Layer 4 of a small transformer language model trained on English Wikipedia (8 layers, counted from 0, width 64). Numbers have three digits each and are written without spaces.
A neuron adds its activation times its output weights to the MLP's output. To switch it off is to set its activation to zero at one token and run the rest of the model.

Output weights of the MLP neurons that the questions are about. A number n stands for (n - 500) times 0.0012.
n14: 426456406609562612420549564518409626332507646622607723263666596809432367309356287496399326750470593583241334544349295483435645536255446688133335541374511331557536492703569551356557265344722136
n16: 461486730435699414480694647390542390417450439331436541433726702606261415226431564439841608622246631449597481365805248340564642680474579664564497584500382429674657493321459412391523578327276586
n55: 519435696472214521248702551365567344485470497414682242432703624674472522446442603760564550501604539606659570692532411674396546466466721476502556378592410088512468408454338554658411402390599519
n67: 542391657686468553724675641472548781516721453617610311375497412821838493548734519510320464724373600458413452704372281590467985552728513771429913623338451232553522506491262541378709488378337101
n72: 629727596589336384532620506486558529371355271338621446568448560442678342690627450465296504689394496432562264433522330563369570368443530702734464472384395708668572636652547553578367337386562485
n81: 569710687468500437471551661705538840315340337528603353682417401650468682885513396396403439560597673470619478484345475587409370465483485276322546519442493477496781512420741477574352515549758448
n91: 491501634445195528727552529465587361300757529330247455750503759147467434431656282565639661367495496466397391700331712464214581660822505598254595188436452516554659241478552488551683657505452516
n93: 541371548370424599195442340513598430562465694619501507443450869404579422588568600324598599617583335296509487562234797406520489626441350598580570605539863646531385651550328533631484510466332691
n117: 783509419449412558360478480259423551627575246600576530213425683598537451639774619130324594319520399485651324573429465668816575717747498506638280416616591559442359195245484474577559297511408597
n127: 496604571740482260655576528516476652436432699594365677587577562486237229356934778301463494568447629479512646404322413681344638482659456382599500470439508053677324536486163160368496827400470674
n149: 562422585728329505796503491345509491518514498671677558476676529439387526387484541729479495417585586601473614625692254569465596429455431562569494418422518453422369492541367415518687341389431517
n160: 482377278577535783289624420408656696309496454650344436542425323468604664619607678389434246316432381523552351414629697708293476635390387474360295605593430373557636317468486415531857354440438491
n169: 219556773389552564620525388379577459417556606709428499226356615466475563128330458385462322623438620703470606488511556232451437714569510757493480635504657671741537942350545645624542571638595491
n225: 205596414294543401600567704400614408549392696487300429390792422303432426604466447641429508602625468569694489396656269493649416640549434522585398519450730391597379630530418122517372555331552396
n247: 601266256548673632315471667525637188442534632496541633611563758486503324392485401502368402357573541751455335234577390553482424493525378672498738379502243332492506561602342294438440562587555753
n255: 445533291368385432785419544335573486636588691293531346567235513452261146526471463815663243434619485709939386414516622481412580610501442556565149472376344234439727475448170578375681428486649292

Each question names a token from some text and the token that comes next. It shows the activations a of the neurons there, in the order above. A number n stands for (n - 500) times 0.026.

Then comes g, the gradient of the next token's log-probability with respect to the MLP's output, scaled to length 1. A neuron's effect is roughly proportional to its activation times (output weights . g). A number n stands for (n - 500) times 0.00092.

" a", then " sup"
a: 500503499504501500501489501502497504507500568505
g: 647178675559496505332557473527546484483540629545560736518607714503586666679545583451522400358392519587614531587589250339355404346367911522095470392687613532525702531592388371600306489553445441
Which neuron, switched off, lowers the next token's probability most? n247

"cted", then " in"
a: 509501510503530576502514496497498502498395490500
g: 352551443590610708666501518565667560485358358449495483277636243635436379419745606454705356568568539322542344352487668771433576654648329418671449681269370433418529487422648570256599659584657221
Which neuron, switched off, lowers the next token's probability most? n81

" production", then " level"
a: 495489338504254476500500511555498500500320506500
g: 617820554559490461547192523620309494313625323267437570334590705517736546415550487367348628238489574344546398450528541618288308559474471382646363571134565571321571371468353599472651368598463560
Which neuron, switched off, lowers the next token's probability most? n225

" in", then " Pak"
a: 504498500500518497518592497497494415408501581492
g: 519382513359345345692630747456455374618256547478617682635388652512830460858413235719509500302561517525429552651536470566399440371476451421634379494593266432427748463584659389354505302420376578
Which neuron, switched off, lowers the next token's probability most? n169

" r", then "ans"
a: 501507445500431505502489497500499500488500497498
g: 626253561531529425379553568443587400641707562594372364594292641649658541556652557405499529396421612466286609554587624588366538325693688442558709583436970682545425537642300663513488565820368497
Which neuron, switched off, raises the next token's probability most? n93

" 2005", then " y"
a: 498490354500446636502499518490403499508515532495
g: 473514395629574513300728350430803437498618660570442356537519371200615392480522416576308699421502511430541350541276649433513327791494704596589549583240504485448527617350719173402681528414669531
Which two neurons, each switched off alone, lower its probability most, in order? n149, n55

"ime", then " statistics"
a: 500506501500554493495503496499505499500329499501
g: 655747510653333341510771285423344542479879424567408364152396462445638658547227551651714591362429370374577344423520720542517514593213497471588493535476502525563633450597590488554625398406360564
Which two neurons, each switched off alone, lower its probability most, in order? n225, n72

"ed", then " by"
a: 496495502502398779499490501495497504503479484500
g: 532516286517511608411366622469544553502376437537215129542526685552444530719516691676603466347262634838507658626255542574611630562592517523368331241550412422316646322597460411481401431671392611
Which neuron, switched off, lowers the next token's probability most? n81

"icles", then " the"
a: 658498506502463500455577501499455495500331499495
g: 223671601396353530351541491525599725768474344286508505498678758143521463459636562515552505675618496592482276641383399356412373585422186610676491321546418535520790431559651590583401464395531418
Which neuron, switched off, lowers the next token's probability most? n93

"s", then " took"
a: 534500504517492503506484502499406536456507496501
g: 663503505424467652609366588701200250547392551482483417552539304474593566778424269492439612418613209700495726424686683739599293530378351401622588701604555550368403379557308335587390488490356427
Which neuron, switched off, raises the next token's probability most? n14

" Ad", then "min"
a: 502504506500539513500499501509500505492500540491
g: 448280440544438540437400699539329527376290400378192678551473785363518556547529601840567618720223435523534387400601627574452405251564389556351462461403536627300579448385729344694608563563352644
Which neuron, switched off, lowers the next token's probability most? n247

").", then " In"
a: 460501514508564499502496504682481503500503398503
g: 591440504574535447634573460729593201564395375596713617625662661408360358425374554706551571541678847494304580440460395430378457644333425514609347485455277380806287419321493441501727753483571491
Which neuron, switched off, lowers the next token's probability most? n127

"ment,", then " r"
a: 494497432504602691508493724486353508482411512515
g: 641615785577440658282267547445661536470616370454409447366439599210376470698711381374450569390497488528662297444542498441553448678629424254552699441545336542253552479499671259512493216725676479
Which neuron, switched off, lowers the next token's probability most? n117

" the", then " st"
a: 502501508503503499509489493451501505501500575506
g: 759569454560612432285253390393709454544429279574295652375424377442559376633601751400527553267620508467410538619485709451577520288542625495805372632562706817363457443752572628407499503572576597
Which neuron, switched off, lowers the next token's probability most? n127

"Z", then "h"
a: 497508421502465500499501501500492500500509598724
g: 837496615426470668431319408640686594441512499416212858578495466480543558469655658538501444329359551848641447685427414611622635247542349325442535377567408584355403702525613671489627416429590341
Which neuron, switched off, lowers the next token's probability most? n55

"ists", then " are"
a: 656496504504501507494532500494351498505391502505
g: 530294120678309407796392517698554384442450567407648523440375299542639627411659426524437647431549568585291572558559785528505692603387818577490356611362435606524456493661577626626444573715313393
Which neuron, switched off, lowers the next token's probability most? n225

" cr", then "ime"
a: 499517500513536508501499499500500498499500503499
g: 581314621546511407609588528531508571812386374428378305330516379614188376537502370380385341419334427589464642491623456724442678431374427280652259215558445494788526492726715449586434330449352495
Which neuron, switched off, lowers the next token's probability most? n72

" to", then " provide"
a: 489498500507499500531499504501500501451500510494
g: 580377507639427464705702474565633550334453732629716617490256675628542611257258394559488676702460330479508488658624477627434564385234594695348510536558275380458535509529218409791562341455583429
Which two neurons, each switched off alone, lower its probability most, in order? n67, n247

" associated", then " with"
a: 468500517500362499503499503494533491497506546500
g: 507259394362574425582461335518588296453543507552505256436380327646683467478273513738810464679457400663455596263496302408373407452426362426303487599175468237554522451403455331237548673551497549
Which neuron, switched off, lowers the next token's probability most? n72

"E", then "I"
a: 500504503516522565493502496499447499482440497539
g: 520422733532542371685553618631524433309483677501616196699659584445569628523454402649354522530145752389520732541353568636215549333316487619457544508499555582437168560425290377599463565563569638
Which neuron, switched off, lowers the next token's probability most? n81

" 2020", then " Ky"
a: 501457497500479485500500513499517497503503529503
g: 414616734497393577604194399771668471726333460627445434606673570341681427554442257569391487383404375554477245564284444612308199573514461474743593267444483630656477418593541409403627351521381613
Which neuron, switched off, lowers the next token's probability most? n16

" constit", then "u"
a: 476505437501550483503500492502502504495500538500
g: 206425451587409498474523469597539468472609427578230297533314311623388519529430371205684025579405507809453442373469502268547754402555410486631485493467500456345576382633426260622457440589453495
Which neuron, switched off, lowers the next token's probability most? n55

" At", then "a"
a: 490510510501505508295680505513499409497501500497
g: 605531252345468527419612611447295602656788238719616501720433406575483460422249515471512365599606484450493723579466464731602401378416572799323627573472470692228396613438540583370583606326444259
Which neuron, switched off, raises the next token's probability most? n93

",", then " ra"
a: 501500486505638776501489584486324512493505562494
g: 438675608568195657596426455305570659304680458495562521344185625462387495495393428522356398333569399442674418356413474331704540510482539540299500255420514455136382336243520274390338403584540574
Which neuron, switched off, raises the next token's probability most? n149

".", then " Se"
a: 485504509503536500507491505573505509500495339507
g: 482353339626386442148396683541576587527307418630277279581627479194491414422594370502636606270465531394515461376369608527734221616548503629595304282307390636442393473586534388689512648368414609
Which neuron, switched off, raises the next token's probability most? n247

" To", then " win"
a: 505503502514500492178507503207500480480493413496
g: 415653306494360434419498344299590270468390419232518326667392428583411414463356420506556445588410328971579721314322424426498447562504227621665467485352400412623468519438474330514611343445700303
Which two neurons, each switched off alone, lower its probability most, in order? n91, n127

"\n", then "==R"
a: 470501504499499504523490494476503500512492468491
g: 381743334536360275568818488434764312518522603566343343605361438371547291372489434517563405636628502438577264410531497206343649587571232466426346327348373582535388564394470359400432265541550703
Which neuron, switched off, lowers the next token's probability most? n91

" part", then "ies"
a: 518503433500393505510497502502499484499500516496
g: 262468562437109631565424711214480631383665685540400264606538467422557583603429604641529610581528471632391271425441665494587641368322491817548239579554158546608426355529435441517552476494460422
Which neuron, switched off, raises the next token's probability most? n72

" Commission", then " during"
a: 489484156500264373501501499499492484496483502500
g: 606626365611801482508519411385450732636246300455494858391701567634270506498561288571513293433667506569460451507366651551344404610349621700687266574490418605512445565654666650350480600382579353
Which neuron, switched off, lowers the next token's probability most? n55

" con", then "sequ"
a: 503499500500497509522499501518474505502500524500
g: 330804459403295430436434377570352533319384377760618303342468533486501598677735356640684619365573528523618329334366666441517544385431607555449384408417642497680576442366766730385768470415279542
Which neuron, switched off, lowers the next token's probability most? n91

" and", then " returned"
a: 500500501506496490503487480482430500495502491499
g: 678624268360562572512436333585166316273616359661339600469417693473559424543405326600705494702332390719463642490697414365346449400614451365504643601577428498834356605443349505525408541521748443
Which neuron, switched off, lowers the next token's probability most? n149

" the", then " CO"
a: 499502502501506496516490498501500505508500589506
g: 395294396542421243558400672411672339448452568399318408615283681532538441543463528493285501501376542175497235531455707513443299560489649384222683597533553405629271453544429780315554723364521594
Which two neurons, each switched off alone, lower its probability most, in order? n247, n91

" in", then " 2007"
a: 507499500503542495509617498500519438455502566499
g: 613205568453848379493718406597459531587571233252546401564326334420585381263457345692674377406453334518376507377536498372619675167672468450786474557717394571545504527444387468522543455520561414
Which neuron, switched off, lowers the next token's probability most? n160

"rop", then "ical"
a: 499507491499496500499499497504498497499499499507
g: 178331626533266527442613800509296552491568664196723366442388551616480448610432471700614523546539629430649517514465456124605619395354224531378352466587339349264411489416429482622457481455548400
Which neuron, switched off, lowers the next token's probability most? n255

" under", then " 35"
a: 499510502507511502516623500507495220502500495502
g: 715574293371767520367654221558500304653521476363528360642546438581359371273454565293674474484266560465532193615324369464442521326617646564671563687379484611423351625494320463278428370536535312
Which neuron, switched off, lowers the next token's probability most? n160

" as", then " M"
a: 427500511515514500518504494501477472505500509500
g: 481109348275704514528441487496457363666386500349561411624604537297265470614545498522445309540293428556326601775446373655519754497542547377353549335472272658484423579584643460479276625401658755
Which neuron, switched off, raises the next token's probability most? n67

" various", then " se"
a: 493501502506504496510509532500504507506506536504
g: 533420313323468698517540343312328479294505605560241614392225322392665351331524563760294523525515385718458591395391454378697468572262600701654594534372347395382473406464500242652611460472318437
Which neuron, switched off, lowers the next token's probability most? n247

"gy", then "z"
a: 500502498499539554500493511498451500498370496474
g: 537565648517456567515348352502431270518439556426579293247409532552539393596395634552656512803625457708532526427647382128507421608634370376495424352393371498712453415422510823430107657576622513
Which neuron, switched off, lowers the next token's probability most? n149

" infl", then "ation"
a: 501503503502422449484500487488505501496502533495
g: 653083547535288487430582451442482524542587299402461383224420154438436430557536470591581730322276422550517541292537355470609730387285593431582479570694381573678498553414243701615513647532459442
Which neuron, switched off, lowers the next token's probability most? n81

"-", then "Z"
a: 500503498500546484500506502500499512509498528435
g: 579243544383703751585343448506822415667367505613506373414511814558584570594670658562335566370406416712236417868580342515389459494552512320624333498459429403535610511566339465484422669486680578
Which neuron, switched off, lowers the next token's probability most? n247